Layer 2 of a small transformer language model trained on English Wikipedia (16 layers, counted from 0, width 96).
A neuron's activation on a vector x is SiLU(gate . x) times (in . x), where the dot is the dot product.
The model reads these tokens: "gr" "ass" " provides" " n" "est" "ing" " material" " and" " cover" " spec" "if" "ically" " for" " qu" "ail" "," " t" "ur" "k" "ey" "s" "," " and" " other"

The vector x that enters this layer's MLP at each token. A number n stands for n times 0.0035.
0 "gr": 28 174 202 64 -36 -308 -119 29 -91 -44 78 12 93 108 -28 -91 5 84 36 -103 -231 -80 -207 13 -148 -150 -103 48 12 -17 -8 -135 -51 28 -112 -16 12 69 24 72 49 52 -42 -57 -71 220 95 -2 44 -18 -40 268 12 57 -111 17 -68 90 -19 114 73 -59 49 -95 64 1 -21 -11 -27 -56 -192 15 9 172 310 13 -18 -80 117 -69 -66 204 82 172 1 -63 -71 12 -23 100 -30 38 97 -32 18 24
1 "ass": 40 228 117 78 -35 -88 -70 121 -36 -145 -148 -17 -25 -28 40 -29 -188 41 67 38 -158 94 -20 119 9 -28 37 12 30 -90 106 -24 -107 -45 -121 -58 1 96 10 27 -86 64 -82 -74 33 30 182 -6 77 -9 -52 198 -133 -2 -32 -291 -47 41 -67 -225 -33 -9 187 8 -56 -103 24 65 37 271 -198 -235 71 -39 -48 12 19 -91 -16 26 157 67 208 199 66 -44 -212 -86 -72 184 110 -228 11 32 3 -74
2 " provides": -118 149 78 -62 145 116 38 -162 23 -162 -42 -26 5 -21 12 -60 -126 125 -147 -25 -68 -22 -357 46 84 -25 27 22 39 -113 -1 44 -1 69 162 -36 12 -17 -77 167 97 58 -34 -51 28 63 -81 22 75 -194 -34 20 -96 -189 86 -118 58 -28 -58 -26 22 -178 68 -21 125 39 44 -20 -174 -28 -87 41 -22 -156 -139 -77 -103 3 143 -81 153 56 -35 156 -82 246 28 118 -31 -130 -14 -272 3 -78 86 -11
3 " n": 32 -165 -99 -67 59 -139 -81 -81 -43 -21 -1 -112 -32 47 -120 39 -17 90 -139 -30 -55 -88 -220 27 59 26 25 -126 9 -68 -16 26 -33 -166 36 -12 117 -36 63 223 49 93 93 -42 -53 141 6 -161 109 -67 13 98 -37 -143 -223 -11 13 -5 18 -8 75 -106 -79 72 -390 -79 -85 -8 -123 12 -40 -59 44 0 -120 -1 -52 -34 -7 48 83 49 132 159 75 214 -113 59 187 -110 -15 148 -40 -115 151 -52
4 "est": -66 148 -18 -128 16 -191 66 10 -142 71 -155 -145 5 -15 -111 -191 43 104 15 -28 -102 107 -147 33 -67 -133 26 -3 31 -43 76 -13 173 39 -100 37 195 134 222 93 -126 15 -206 67 102 -3 -85 -56 20 5 -19 109 5 12 19 130 24 32 58 -218 -188 -8 185 32 -163 -44 13 46 -52 44 -209 -156 143 27 -32 34 -57 45 67 -70 -106 112 60 168 -184 113 -148 131 56 56 -3 47 27 -4 81 14
5 "ing": -2 11 76 88 19 -35 -47 -66 -92 194 -170 -102 38 -103 31 -49 -106 101 -99 106 -101 15 -49 75 -162 -134 83 54 22 64 8 147 45 -34 -61 -80 -88 65 -137 19 -34 68 36 20 88 -171 36 -92 68 -69 43 189 -33 -99 -11 -18 26 57 -13 111 42 -42 155 -129 108 -48 34 -88 101 89 -73 -120 -3 -213 -46 120 -64 -70 131 4 279 121 -50 249 128 -37 -69 62 9 108 -232 34 21 34 150 10
6 " material": -43 29 41 -374 -143 -51 -54 -275 -24 -144 0 25 2 -11 60 -277 -116 101 -220 18 -118 160 -74 -6 -96 -141 -30 -43 -10 91 -76 102 -40 -30 86 9 111 -9 -29 136 -16 -46 1 -40 -28 108 64 -48 126 -163 -110 36 -43 -95 -234 -101 49 -14 -100 -54 122 -145 52 -47 -18 56 -41 33 160 -7 -197 -117 3 -148 -164 -20 11 -132 90 -42 137 7 -8 196 -41 133 57 -19 21 124 -1 -129 -51 -40 129 22
7 " and": -133 60 32 122 96 -31 -59 -70 -145 119 1 95 18 -14 22 14 54 -49 -130 18 -116 21 -45 91 66 -3 36 13 -109 -16 -3 75 -36 -134 166 -32 95 15 -100 5 196 46 -1 -33 -68 16 110 27 4 -286 -39 161 -62 -121 23 82 102 149 -129 40 49 -96 282 -14 80 45 -14 -45 30 -22 10 5 27 87 -111 9 -42 -37 -2 -31 214 29 -19 53 24 63 8 94 -2 27 42 -6 -26 -63 31 -5
8 " cover": -111 -24 46 -270 6 223 -36 -38 40 -156 -42 159 31 -22 26 -207 14 -34 61 -62 -35 -105 -200 4 16 -15 48 -108 -26 36 12 125 -69 -14 65 155 -26 18 -183 190 -47 77 -61 -11 70 177 124 -121 25 -108 -9 -49 -37 -52 118 -268 35 67 51 -26 47 -118 17 -79 -125 39 59 18 32 -271 -194 -86 -28 5 -32 101 21 -134 57 -82 121 72 13 274 86 70 70 -48 117 238 113 -191 36 47 120 110
9 " spec": 9 67 7 -240 -80 -41 -113 -203 -1 -168 125 -175 -158 -53 -30 -99 -17 54 -13 -87 35 -9 -59 -132 -23 41 -70 -142 -1 -48 -27 126 35 66 -17 -35 11 -30 -34 27 -61 5 -34 7 -95 47 80 -41 40 -109 -104 113 -78 -125 12 -402 74 51 -11 -97 84 -67 -80 12 29 -18 -124 84 102 41 -243 -115 -157 189 114 142 119 -102 -20 -56 0 -58 -21 202 -25 -54 -39 -72 56 -9 102 29 2 -39 81 59
10 "if": 47 225 -114 -248 79 138 14 -73 41 56 -122 -53 -70 101 15 -162 59 64 19 -55 -56 -112 -164 50 -155 -56 -37 -17 -21 166 -77 -20 -105 -52 -23 49 -4 -41 68 -117 -120 47 122 -63 -12 -200 -59 -40 82 3 0 -66 -150 59 41 -73 6 28 -80 65 37 -120 194 -149 -256 50 1 104 134 -69 -247 -134 36 -137 -93 93 -114 170 -59 -36 -58 55 153 134 53 107 -72 -266 -140 -77 -151 81 -13 43 5 -120
11 "ically": 38 105 38 -252 -86 214 59 37 -140 17 -35 -295 32 72 104 -80 29 59 -90 -16 -55 12 -133 80 1 -142 -10 -47 -17 176 -12 31 23 18 -3 -4 125 -27 -88 146 73 37 22 9 -38 -19 121 -45 54 -136 -113 188 -198 -16 -124 90 49 32 -35 4 96 -179 321 129 267 65 17 -61 94 36 -201 -2 62 -32 -29 127 41 -122 8 -61 233 -51 -21 91 136 -44 3 -106 161 25 -42 -104 39 -12 21 119
12 " for": -170 22 106 -44 197 -68 49 -92 -108 93 -12 72 -12 105 16 109 -68 31 -4 93 -89 -20 -13 136 26 2 94 -15 -32 50 36 144 16 -18 -28 29 -114 24 3 27 128 91 -43 -38 -62 -115 -33 -2 108 -222 137 -20 137 -163 -6 -51 20 76 -51 23 8 -149 41 -5 78 117 35 -25 16 99 -109 0 5 -25 -183 -23 49 -27 -98 8 414 31 154 107 -40 78 -185 -189 70 12 -45 -134 47 44 121 -62
13 " qu": 41 34 62 -479 171 -80 -177 -24 -17 -73 22 -10 50 73 54 77 125 170 36 -24 8 103 -39 84 129 87 67 -184 -92 73 46 60 -69 -32 -64 85 7 -82 -71 10 -30 56 -112 -145 -153 -48 -9 -18 -80 1 69 -164 -138 50 -156 -127 88 -29 146 103 63 -135 84 19 -435 -91 -10 27 -37 80 -165 -43 50 99 -85 -8 -66 54 -4 6 -80 -93 -80 299 2 -29 43 -16 -33 -3 57 -10 98 -76 115 -135
14 "ail": 6 197 139 -156 -65 -9 17 78 -32 64 -56 -93 29 -180 -29 -139 19 48 26 -28 -27 -16 -204 16 121 -52 158 -39 -11 -134 19 -9 -15 -58 37 -18 69 124 -60 43 38 42 -45 47 97 -113 54 -30 -52 31 -131 248 -54 -69 -45 -265 -46 57 -91 -97 -40 34 112 -195 -73 -140 -25 15 -229 -17 -285 23 51 -151 -68 121 64 -93 67 -7 45 -19 45 135 204 -255 5 -3 53 86 61 -164 10 27 156 -72
15 ",": -69 31 38 -31 26 -19 103 -160 -66 60 94 41 17 0 -20 26 34 101 -183 -31 -11 -13 -162 55 67 -167 148 -118 -76 -41 -48 33 26 -182 202 -27 140 116 8 32 51 32 -29 -24 -54 -54 145 -3 72 -245 -72 53 71 -13 -14 -34 82 88 -126 91 -12 -34 130 -111 55 76 37 52 56 -5 -72 61 60 -21 -161 -27 32 -25 46 45 372 0 147 -40 -31 160 81 149 -114 -44 -92 -32 -51 27 -4 6
16 " t": 204 -25 8 -285 -60 -64 75 -146 71 -94 -41 31 -24 15 -81 -77 15 81 29 -66 -71 120 -211 146 257 45 28 -213 -29 -85 -69 101 21 -112 -66 -2 -60 -39 12 130 -19 73 101 -52 -78 -93 37 -116 -33 -45 3 125 -6 -128 -220 57 65 7 -16 -65 -161 17 33 112 -310 -173 -83 36 -33 2 -308 36 -1 37 -82 -70 72 -23 16 -8 108 2 92 86 17 -107 -184 2 158 -26 -31 20 -23 -10 218 -97
17 "ur": 111 164 18 -323 -2 15 13 -14 3 102 -26 139 3 -83 16 -253 -84 78 119 173 -54 -4 96 47 -26 -62 -4 76 91 22 -86 96 -15 9 5 34 135 24 21 42 3 26 -149 -79 35 -40 73 -152 -28 71 -48 70 -104 -52 -120 -103 -2 68 -98 -59 -92 -14 36 -139 -292 -28 -219 -34 -132 49 -221 122 77 113 33 -39 39 -185 -152 -35 -133 -126 23 -26 -138 -30 20 41 -31 189 -175 119 61 89 57 -51
18 "k": 77 0 81 -27 6 -101 -75 145 -164 57 -4 17 32 -27 -19 -22 -72 15 42 33 -87 -141 168 -27 -19 20 8 -107 -64 -96 135 109 -67 -140 -26 -115 38 44 37 28 -99 81 -43 11 30 44 4 -161 -124 161 132 298 103 50 -208 -106 41 23 -61 88 -73 -102 153 -26 -195 -18 -84 -17 -73 170 -77 136 -14 6 -99 -12 27 106 -47 17 236 57 91 26 190 -294 37 143 74 182 -60 -5 17 30 97 -44
19 "ey": -60 137 126 27 -181 16 -81 -6 -231 133 -97 -9 42 -32 -19 -5 -28 -21 122 -131 -139 86 44 -9 -56 -116 80 -201 -71 137 11 202 -39 -67 14 -22 -51 189 -69 -61 -31 -12 -72 -78 -1 23 176 -59 58 -69 88 110 -155 20 9 -94 33 16 -161 77 -94 -26 38 -49 -215 -74 36 5 -105 151 -253 -50 65 -108 -121 92 27 -63 58 -33 253 160 -79 117 61 -320 65 -320 -43 7 -101 -134 16 56 26 -132
20 "s": -30 90 125 -176 12 -90 -3 -3 -69 34 -76 -120 32 8 -82 -80 -179 101 106 88 -234 -23 -84 33 10 -107 -16 -225 -130 23 9 -20 -43 -11 -35 -34 1 9 7 4 -81 42 132 9 45 0 152 -15 -28 -88 44 286 -115 -48 -31 -122 -7 12 36 95 12 77 153 -82 27 -38 32 -37 50 -62 -162 -47 197 -57 -197 -28 -7 -130 80 -39 416 40 28 122 17 6 -123 -5 -141 209 -157 -220 2 112 99 -34
21 ",": -30 44 23 -71 11 -26 90 -165 -90 128 101 22 8 6 -12 -18 70 79 -165 -3 11 -5 -70 87 51 -146 140 -118 -69 -67 -37 84 20 -141 180 -42 137 93 -2 12 28 24 -46 -33 -59 13 170 19 62 -234 -97 39 72 31 -50 -40 75 107 -118 104 0 -14 175 -92 -49 72 34 44 74 -4 -57 57 72 27 -176 -14 51 -69 62 37 378 3 151 -70 -28 198 56 149 -109 -81 -114 -43 -58 23 7 3
22 " and": -88 61 37 87 93 -9 -65 -38 -151 154 -3 82 17 -22 31 11 73 -45 -86 17 -113 31 4 94 58 5 47 -13 -107 -51 -7 65 -28 -150 177 -23 88 19 -101 -10 204 38 3 -28 -62 20 94 36 3 -288 -38 153 -76 -106 -3 83 109 154 -100 40 36 -69 297 16 14 43 2 -49 64 -28 -9 11 32 122 -105 11 -15 -43 7 -52 216 38 -18 56 36 34 -15 56 -21 8 56 -18 -23 -62 27 -22
23 " other": -138 106 -38 -43 31 -325 82 24 -19 -101 -82 -17 47 36 90 -170 -8 78 9 136 -51 38 -216 -28 -22 59 77 -25 72 -24 -32 -66 -6 -21 189 -77 0 77 -89 97 28 80 3 64 183 6 136 -108 -5 -139 -102 55 45 -36 -41 -17 27 -2 -46 -228 154 -160 53 -36 -101 71 7 -8 -34 -47 -306 -32 52 188 -104 -29 41 -100 -51 -13 207 139 137 203 69 30 63 17 136 -126 -27 -183 -80 -61 56 27

Each question shows the input weights of one neuron of the MLP. A number n stands for n times 0.0012.

n245 gate: -78 -55 312 177 -87 225 -130 -17 -130 42 -50 -13 -21 -109 45 -40 -84 -112 258 -48 -56 86 81 149 31 44 106 113 180 -67 0 -80 -81 75 125 129 13 178 67 255 -62 37 169 68 98 87 -11 231 -53 -14 37 159 -69 -181 168 -116 -151 -83 -65 30 -219 171 -21 -123 -87 -52 52 91 -55 26 -114 -30 61 143 -18 197 -52 13 7 128 -74 -130 -116 -151 -9 -23 46 118 14 51 -138 -3 -171 10 240 -25
n245 in: -141 -345 54 -12 -16 9 -287 -19 -128 55 56 -102 60 -60 -148 25 -101 39 10 -104 -26 -50 187 119 -17 -68 -54 159 70 80 144 64 -34 63 54 144 79 9 37 206 -60 20 106 69 97 176 -13 101 -54 -22 64 9 -104 148 145 -106 123 -115 98 49 -153 130 88 13 17 39 -39 -90 70 -42 -7 126 -68 53 -59 -88 251 -133 212 77 13 28 -135 -79 8 -45 -33 -82 -97 -97 -30 48 -62 25 232 -142
Its two highest activations, in order, are on tokens 19 "ey", 10 "if"

n140 gate: -26 3 -59 123 40 90 30 -184 3 -20 -21 -39 215 -128 122 35 -72 165 -34 -15 -57 106 143 172 66 99 59 143 -155 -42 -27 57 160 -7 -57 0 10 -168 -120 7 -26 238 -120 302 88 225 189 85 -85 -168 -58 118 -155 81 -51 -135 -64 -117 -40 -51 -102 51 -26 118 72 -122 -81 -40 46 81 -65 83 40 -13 17 59 370 54 27 11 -135 -59 35 -145 192 -136 38 -88 126 62 31 119 6 177 -86 -48
n140 in: -63 -25 -141 151 92 23 -105 61 11 -71 -69 -100 64 -138 -72 94 -212 70 46 10 -164 64 156 115 15 56 102 -71 -120 -54 -143 -115 -63 61 112 115 -24 -111 -160 -34 -166 116 -98 224 164 28 15 23 -34 -69 -54 72 86 54 112 -119 71 -109 80 -83 20 13 14 -115 -39 26 37 116 117 8 -195 67 -13 -55 89 -22 21 -59 3 150 40 -52 48 69 -2 -140 -64 -77 77 -57 40 -81 -89 50 -64 113
Its two highest activations, in order, are on tokens 1 "ass", 14 "ail"

n230 gate: -25 -125 -110 -24 -39 -3 -59 110 -21 -100 121 108 -3 105 -55 30 -92 -42 43 0 -68 -188 55 43 -48 -15 94 -31 -89 24 43 8 -66 -30 104 39 -13 -110 -114 -132 8 33 -44 -3 123 73 88 -252 -13 -105 126 -123 69 5 93 17 -14 -227 -11 96 -80 -169 86 -60 39 31 0 76 128 -39 86 -274 -8 -44 57 -30 24 -37 -65 29 96 77 164 -152 89 -53 -162 -5 128 5 -13 -52 0 -209 -30 171
n230 in: 32 18 -92 -67 3 -82 -28 -32 -41 -77 63 195 -130 120 70 -11 5 104 69 94 77 -65 12 -12 -66 -3 163 36 -128 22 -16 -46 -52 20 157 48 106 -25 -25 -25 -33 -38 -79 -42 72 -41 40 -171 5 115 -29 -94 15 -78 -106 -18 51 -63 -13 99 -142 -43 -35 -85 83 57 99 15 50 -157 104 -158 -80 25 135 82 62 2 -237 154 -3 55 27 -100 2 -108 -43 180 59 19 31 -130 -15 -40 -51 68
Its two highest activations, in order, are on tokens 8 " cover", 4 "est"

n334 gate: -14 14 -46 88 182 96 -25 207 -123 -87 22 -182 25 -179 -42 -35 40 14 170 -26 -220 -28 -222 129 -26 -212 -32 -94 -47 75 -4 143 7 -200 168 -157 115 -42 -59 -32 191 -129 219 37 -73 39 11 -211 172 147 14 -102 -236 90 20 50 -87 136 -35 -27 251 175 -232 81 9 -40 29 -97 167 -63 143 82 -10 98 201 -175 -15 102 -32 101 -4 32 116 -176 -91 7 -47 -7 47 -59 -97 -117 117 185 -137 4
n334 in: -57 -51 64 71 110 67 55 233 -204 -91 -85 -152 -7 -115 88 -21 51 138 171 76 -232 -88 -169 131 -59 -237 -54 7 151 -13 42 117 -54 -149 62 -34 49 -51 43 -97 82 -33 144 4 -131 121 90 -221 133 84 39 -263 -132 3 52 24 -66 268 -99 3 283 149 -207 -37 -15 -29 104 -128 48 -68 236 66 76 107 113 -67 -88 33 7 14 14 34 69 -159 -170 13 -49 58 21 -32 -100 -109 20 137 -79 -96
It fires most on token 9 " spec"

n58 gate: 71 6 -209 122 -104 -79 -13 208 157 -23 19 12 225 81 228 11 92 -57 170 111 -303 -78 59 -105 -68 90 -50 0 -146 121 78 -25 6 -50 -126 -183 -54 106 92 -121 3 87 71 62 56 -60 106 113 6 3 21 -18 -72 40 -45 -115 -38 -183 -9 66 100 -12 137 71 16 38 -64 -229 -75 -112 36 64 -9 -161 19 -108 74 -72 102 -242 -51 68 48 -53 -86 33 102 155 0 -79 54 -50 -122 -224 12 49
n58 in: 222 183 -122 49 -123 -81 -88 -80 47 -112 -137 272 77 -144 77 46 61 29 95 -57 82 -64 -172 -62 -9 -227 -125 -109 -157 25 172 -46 -19 204 -10 -55 -93 80 13 26 51 -86 -19 50 47 16 -10 -27 -196 -300 78 105 147 -28 -43 111 -111 88 -215 -56 30 -83 -22 121 -36 140 -55 -101 103 -158 7 -12 99 -89 0 105 83 -80 -33 -112 -194 48 71 57 54 28 43 -12 208 -105 -18 -76 13 -13 -109 128
On which token does it fire most, and how strongly? 0 "gr", at about 0.15

n80 gate: 50 -170 72 252 -18 -20 -70 179 133 15 218 -53 101 133 -4 219 -41 92 48 -115 -184 -29 146 -69 -36 -46 191 126 -68 -101 190 -11 43 -165 -124 73 -73 -61 28 -128 79 116 -64 -30 68 40 -180 171 114 126 -157 125 -43 -11 -17 41 -41 26 25 125 71 -31 241 -25 -19 -181 48 -88 145 99 60 52 222 18 105 -136 -85 -149 187 -122 52 143 -241 -111 -309 -103 148 -34 -96 -91 -82 -58 25 -80 -136 143
n80 in: 17 -163 102 175 -57 175 -43 -130 102 -15 48 -17 116 126 -46 76 87 90 33 -238 -202 -70 189 -160 -29 -53 260 47 -47 -89 215 -47 -7 -56 -221 86 -51 -60 -52 -36 113 64 3 77 31 -100 -161 157 145 102 -7 68 -35 -93 -57 -119 14 68 71 166 149 -24 278 -80 62 -240 -151 -118 117 77 84 24 188 80 -7 21 -114 -78 144 -45 18 49 -137 -56 -274 -34 159 -81 -130 82 -128 0 72 0 -55 207
On which token does it fire most, and how strongly? 23 " other", at about 0.36

n328 gate: -281 -18 -43 69 189 -64 33 -136 -3 -111 -183 -21 -126 72 -18 87 -31 84 -48 74 271 -115 -64 -294 -82 8 18 126 -76 185 -130 135 53 -86 -84 -116 -170 -93 -32 -55 97 27 99 -30 -82 -142 290 -63 148 -21 0 -10 18 -18 293 180 -70 -15 -119 31 233 31 190 -32 82 170 22 220 61 -58 -4 80 -50 142 167 -96 -240 83 70 -72 85 -257 3 -89 74 -17 -41 141 37 30 0 -24 -175 4 -146 -11
n328 in: 92 32 189 24 224 -110 98 -245 121 -66 19 38 -75 -132 -25 -13 -152 -33 -77 -54 299 7 -111 -158 -33 130 -4 -70 -211 38 -155 265 -92 78 123 -275 -38 -11 -49 -124 -7 -150 113 59 -39 22 197 -63 150 -178 31 69 -4 14 171 219 -164 130 32 -113 59 58 64 67 113 105 153 200 -11 -30 -30 42 -53 53 11 -110 -254 117 -80 -284 0 -110 125 -7 115 -133 -85 102 55 -30 51 149 -38 158 -76 -86
It fires most on token 7 " and"

n271 gate: 7 114 -83 54 108 -25 -156 -63 -77 48 -93 -36 -296 46 127 -18 -31 -78 68 -94 -109 120 47 74 -79 29 -140 24 -204 0 231 -68 -13 -149 3 -71 -109 -20 -118 0 -20 -189 -239 114 -164 -61 127 -103 70 13 84 -103 13 7 -29 -150 180 -34 -87 -64 -10 45 229 -102 151 -126 30 78 114 -9 69 -100 193 -3 -55 3 -50 -208 -27 -60 -44 -17 48 7 -12 -79 -159 204 51 255 -101 -132 58 10 -261 38
n271 in: 3 -74 -33 -3 51 109 61 -129 149 -24 -166 78 -27 -20 77 33 -57 34 82 -128 -109 -176 -47 -55 40 7 60 14 26 255 52 -108 109 76 78 -108 241 266 69 -44 -57 -72 95 21 115 -166 -244 -259 3 -36 77 71 60 26 99 -72 68 -84 -124 -13 -141 108 10 -33 38 47 -98 136 13 19 -21 0 31 -168 -62 158 -226 99 -228 14 -65 -232 126 73 30 22 61 207 14 97 -41 9 -101 -104 313 21
On which token does it fire most, and how strongly? 5 "ing", at about 0.2

n143 gate: 38 103 20 -59 -18 -14 -69 -157 -57 -21 -55 0 -79 -64 146 39 41 -83 39 -19 -239 190 52 53 -160 56 9 -108 -36 -54 36 9 -81 116 145 30 -76 105 54 161 -9 -28 124 30 -17 -95 -43 45 36 122 88 -17 -12 14 56 122 -54 -136 -167 -42 63 36 -70 87 -192 -22 161 0 21 -28 67 23 -68 -101 170 58 -123 -84 -113 12 183 -32 -14 -116 78 -3 3 20 27 -153 -134 -180 -131 -300 -74 174
n143 in: -21 137 6 -88 153 86 206 -98 -29 -24 -124 104 80 -83 -33 96 70 -139 15 17 -97 184 -20 80 -163 -16 -50 -281 23 -20 120 36 12 95 -84 -60 137 154 85 -27 60 45 32 37 56 -3 72 71 -54 27 118 -32 83 -99 34 264 -9 -12 -101 6 171 23 128 83 -135 -45 76 -3 173 70 74 49 78 -29 28 44 -141 -86 -27 104 140 -3 6 12 85 17 -20 -94 101 -119 -59 -124 -52 -276 37 199
On which token does it fire most, and how strongly? 19 "ey", at about 0.17

n173 gate: -93 16 -47 -105 194 109 -58 -216 70 78 -111 -3 79 122 -98 -107 95 -176 -103 -274 -67 88 -100 6 55 61 3 -100 210 113 62 150 -84 84 -25 -73 -24 135 -19 150 -148 108 87 42 53 211 100 146 -72 -75 -12 -12 -173 22 -54 -3 109 121 -19 -148 -29 -78 138 103 55 -110 -192 115 69 -3 -10 64 53 -109 -111 -93 122 157 141 -83 -145 -187 9 97 20 48 -39 6 -29 35 78 51 -43 98 24 194
n173 in: -18 -12 195 64 68 -126 -34 79 44 -148 -95 83 -3 121 86 22 185 -124 113 -3 153 180 3 -162 81 -193 -6 -217 31 18 28 -99 57 73 -77 -96 -115 73 126 25 -131 206 -63 35 -42 9 172 85 18 -58 50 -15 58 -131 -193 65 78 161 28 -129 -189 38 58 -76 -91 69 180 47 -199 40 -3 80 -20 51 92 79 -30 -100 34 -181 -228 -185 -50 -33 -41 35 -32 -12 122 -74 105 49 54 80 -30 26
On which token does it fire most, and how strongly? 4 "est", at about 0.32

n82 gate: -287 -17 20 60 -9 21 -52 -45 -105 59 44 -66 14 -99 -65 48 64 -49 -50 104 12 17 -187 82 41 134 -162 67 133 -50 -15 -81 28 122 9 -124 68 31 50 29 -11 -18 70 -209 149 -173 -54 6 -38 -68 -170 69 -43 97 27 206 -105 95 23 178 -114 -35 65 -178 -60 38 -52 -90 -191 48 -100 -17 -64 -25 21 84 49 57 78 81 79 -17 -63 8 15 195 8 -24 93 -53 -16 -175 -200 -77 47 -51
n82 in: 213 84 -149 -42 13 23 121 -65 -100 -128 -3 18 -37 34 78 -14 112 288 122 -216 0 199 47 84 80 50 9 -215 125 -45 -61 -54 166 81 -35 38 60 118 223 73 193 -80 -34 149 -15 47 -175 180 -33 -71 -12 -126 72 27 45 16 35 164 -56 42 26 191 3 -46 -27 44 -130 44 69 165 -126 -130 26 -166 68 43 -164 -90 -60 215 -89 3 -85 16 19 -48 -48 -6 -10 -12 196 32 -9 3 57 59
It fires most on token 4 "est"

n224 gate: -83 -77 299 183 28 23 -132 14 20 133 -98 -68 28 -35 -115 112 -115 -152 4 -36 167 -35 13 211 -162 -161 191 -140 -85 -34 180 -21 -52 -83 -88 -95 -34 76 17 -53 -59 41 75 -188 48 212 -33 0 120 -173 10 131 122 -133 180 100 -75 42 -98 171 -133 180 -222 -7 110 161 184 216 140 -10 -144 -44 -29 -89 -141 79 210 -60 74 -15 96 3 121 -114 -47 -50 0 63 -79 -13 -123 115 -163 18 -179 -18
n224 in: -14 26 286 240 -55 10 59 -123 28 94 68 0 -171 7 -4 120 -285 -114 -108 -31 15 -116 -130 136 -179 -113 134 -138 -166 95 101 -66 -65 76 -11 -66 -168 54 75 11 -4 144 39 -117 -7 221 -8 -109 0 -94 77 176 131 53 52 223 -67 169 -84 63 -277 160 -214 -29 38 21 -63 414 -69 -76 -147 67 -7 -108 0 68 184 -87 -59 81 -37 -97 183 -90 185 45 35 -21 82 14 -87 34 -11 -110 -144 19
It fires most on token 15 ","

n186 gate: 8 -60 46 35 -190 40 -55 6 99 29 -36 131 111 3 71 -130 -49 -38 15 -110 70 -174 -129 137 10 -113 31 -129 216 86 68 49 -138 -68 66 95 -36 43 -53 122 -11 -168 11 12 -51 -26 -142 68 -65 -45 44 130 -31 3 153 50 -131 -23 -131 44 167 207 -202 125 -7 -65 -35 -15 -14 24 -133 77 5 14 -3 -23 -64 47 -52 -142 -58 65 -157 20 -74 -35 90 226 -50 178 -125 146 -28 20 41 12
n186 in: 54 -34 57 -11 -236 19 -73 -6 91 -21 -92 33 168 -31 86 -133 -62 -64 -91 -126 49 -188 -161 176 -13 -46 -11 -88 184 111 86 6 -191 -51 110 101 8 0 -50 61 49 -150 -11 12 14 -61 -91 65 -82 -31 52 83 -34 92 159 99 -84 -12 -63 41 150 166 -191 91 7 -65 -90 3 -3 -16 -133 69 69 -28 3 -51 -25 16 -15 -224 -23 74 -227 -11 -104 -90 44 224 -26 88 -27 70 -53 23 -25 51
On which token does it fire most, and how strongly? 12 " for", at about 0.23

n339 gate: -90 -16 -90 113 107 149 121 -12 -45 -132 19 -119 -16 220 16 -164 -35 -219 -77 -97 83 -53 67 -45 -26 401 109 32 -149 48 0 -10 -52 -12 85 88 -171 -202 12 6 22 157 -9 -184 -34 -70 139 -84 -54 96 -60 -72 -159 30 -105 -147 -16 -233 125 -45 -42 72 106 28 55 -56 -117 67 -288 -133 87 70 67 89 39 -68 84 -42 -105 -17 -42 -12 39 62 -45 6 87 92 32 73 -21 -100 -9 35 -51 101
n339 in: 163 73 149 -146 33 -153 -242 58 -109 161 53 18 -11 -145 -106 202 -59 37 7 44 93 146 -58 46 -60 -329 -62 -154 93 -191 15 -7 97 -15 -162 -44 112 160 -89 -37 -80 -188 -108 337 -58 111 -275 -121 -49 -44 46 -21 -11 -242 161 197 -37 166 -91 -32 222 -105 7 -148 -166 107 148 85 172 14 91 -25 -27 7 -272 -148 -102 -112 56 -73 67 -33 -39 -36 -3 -104 -101 -77 64 -17 108 28 -14 -151 -46 84
On which token does it fire most, and how strongly? 13 " qu", at about 0.043

n206 gate: -42 -177 -233 -62 93 133 -118 27 4 -79 -116 -221 0 57 -127 -58 -87 -140 16 7 -137 130 29 162 49 -173 -88 12 77 -33 -79 136 151 103 19 -82 166 -46 120 -70 -138 -54 -132 -52 133 35 -167 59 55 -23 -67 -200 -119 23 261 114 153 186 -407 70 99 29 199 -99 -17 -113 -55 86 -58 -18 -44 -153 -22 -216 203 -80 173 114 -121 114 134 232 245 -206 -51 4 -29 -37 166 -61 -88 -102 60 -224 26 249
n206 in: -191 133 125 -24 -166 -137 117 82 -66 121 115 52 -71 -188 175 179 34 29 -44 -194 -15 -43 60 52 65 199 114 -95 56 -121 133 44 21 7 14 51 -48 -189 -84 -40 182 27 81 70 -11 -47 110 103 -143 -89 -73 228 164 283 55 -87 -259 -29 -43 -52 -15 34 -100 163 -3 145 -87 80 7 132 -130 107 -83 64 -233 49 -23 -106 69 -133 11 -337 -55 28 73 119 -96 -150 -176 -43 71 20 -136 183 -163 -26
It fires most on token 21 ","

n311 gate: -255 -52 -246 89 10 -167 -238 -58 -20 -134 -164 -130 120 41 -76 71 143 -77 -39 10 -28 250 242 -20 -53 -7 -48 64 61 100 43 -122 -58 -3 3 -35 33 -27 -162 126 52 22 145 -60 68 -10 -189 177 -92 109 86 90 -79 -87 122 -35 -28 -170 -10 -3 35 177 -175 -17 54 -101 84 -136 186 120 -306 67 -67 -37 -117 -44 48 158 52 -149 98 24 -27 41 58 -23 -89 -125 46 -29 33 325 27 62 -33 -93
n311 in: 201 -84 -125 -71 0 -6 -66 -141 -9 225 -83 -50 16 64 251 -115 -237 -131 79 126 23 189 -63 -130 -170 114 0 76 -129 -277 110 13 57 -67 55 -71 43 125 91 -7 0 -55 -136 63 -82 176 -10 -10 46 -54 -106 -19 -164 -148 -49 -108 135 -114 -100 -34 36 129 54 -112 -96 0 -10 -196 -103 -36 137 87 -96 73 76 35 -35 -163 -95 -7 -171 19 184 26 34 -9 -12 -138 30 60 -80 88 53 -126 -53 -81
It fires most on token 15 ","

n272 gate: -28 41 -103 92 25 102 111 -34 36 -45 -84 -67 62 -59 -84 -92 -109 -197 -26 -61 -92 9 76 -51 -137 74 -97 3 -80 187 258 -79 43 -22 -95 -66 33 -72 -110 -35 56 47 34 -94 169 -54 66 -77 60 -133 -109 -81 159 98 153 169 -25 145 -106 276 -19 24 87 -50 -101 -106 190 -41 -150 89 -42 6 -119 -6 -10 142 -171 21 -60 -93 80 50 175 -59 -25 232 -125 -48 96 -105 -134 -192 -27 22 24 -78
n272 in: 99 78 25 -170 138 -145 140 -53 84 -77 178 30 -25 269 65 -28 35 -51 -195 -137 -73 -71 61 72 -48 13 -43 -106 42 36 -29 41 -80 170 22 -98 -33 -227 46 6 12 227 -28 129 55 -85 53 32 107 -9 -6 -253 -106 76 -158 -118 10 -157 -103 81 61 -27 -65 -161 114 -82 -130 44 84 112 -32 -72 -221 -71 -45 -86 191 39 -89 142 3 -80 105 -133 -64 33 6 131 -19 49 157 -15 79 78 51 -13
Its two highest activations, in order, are on tokens 10 "if", 12 " for"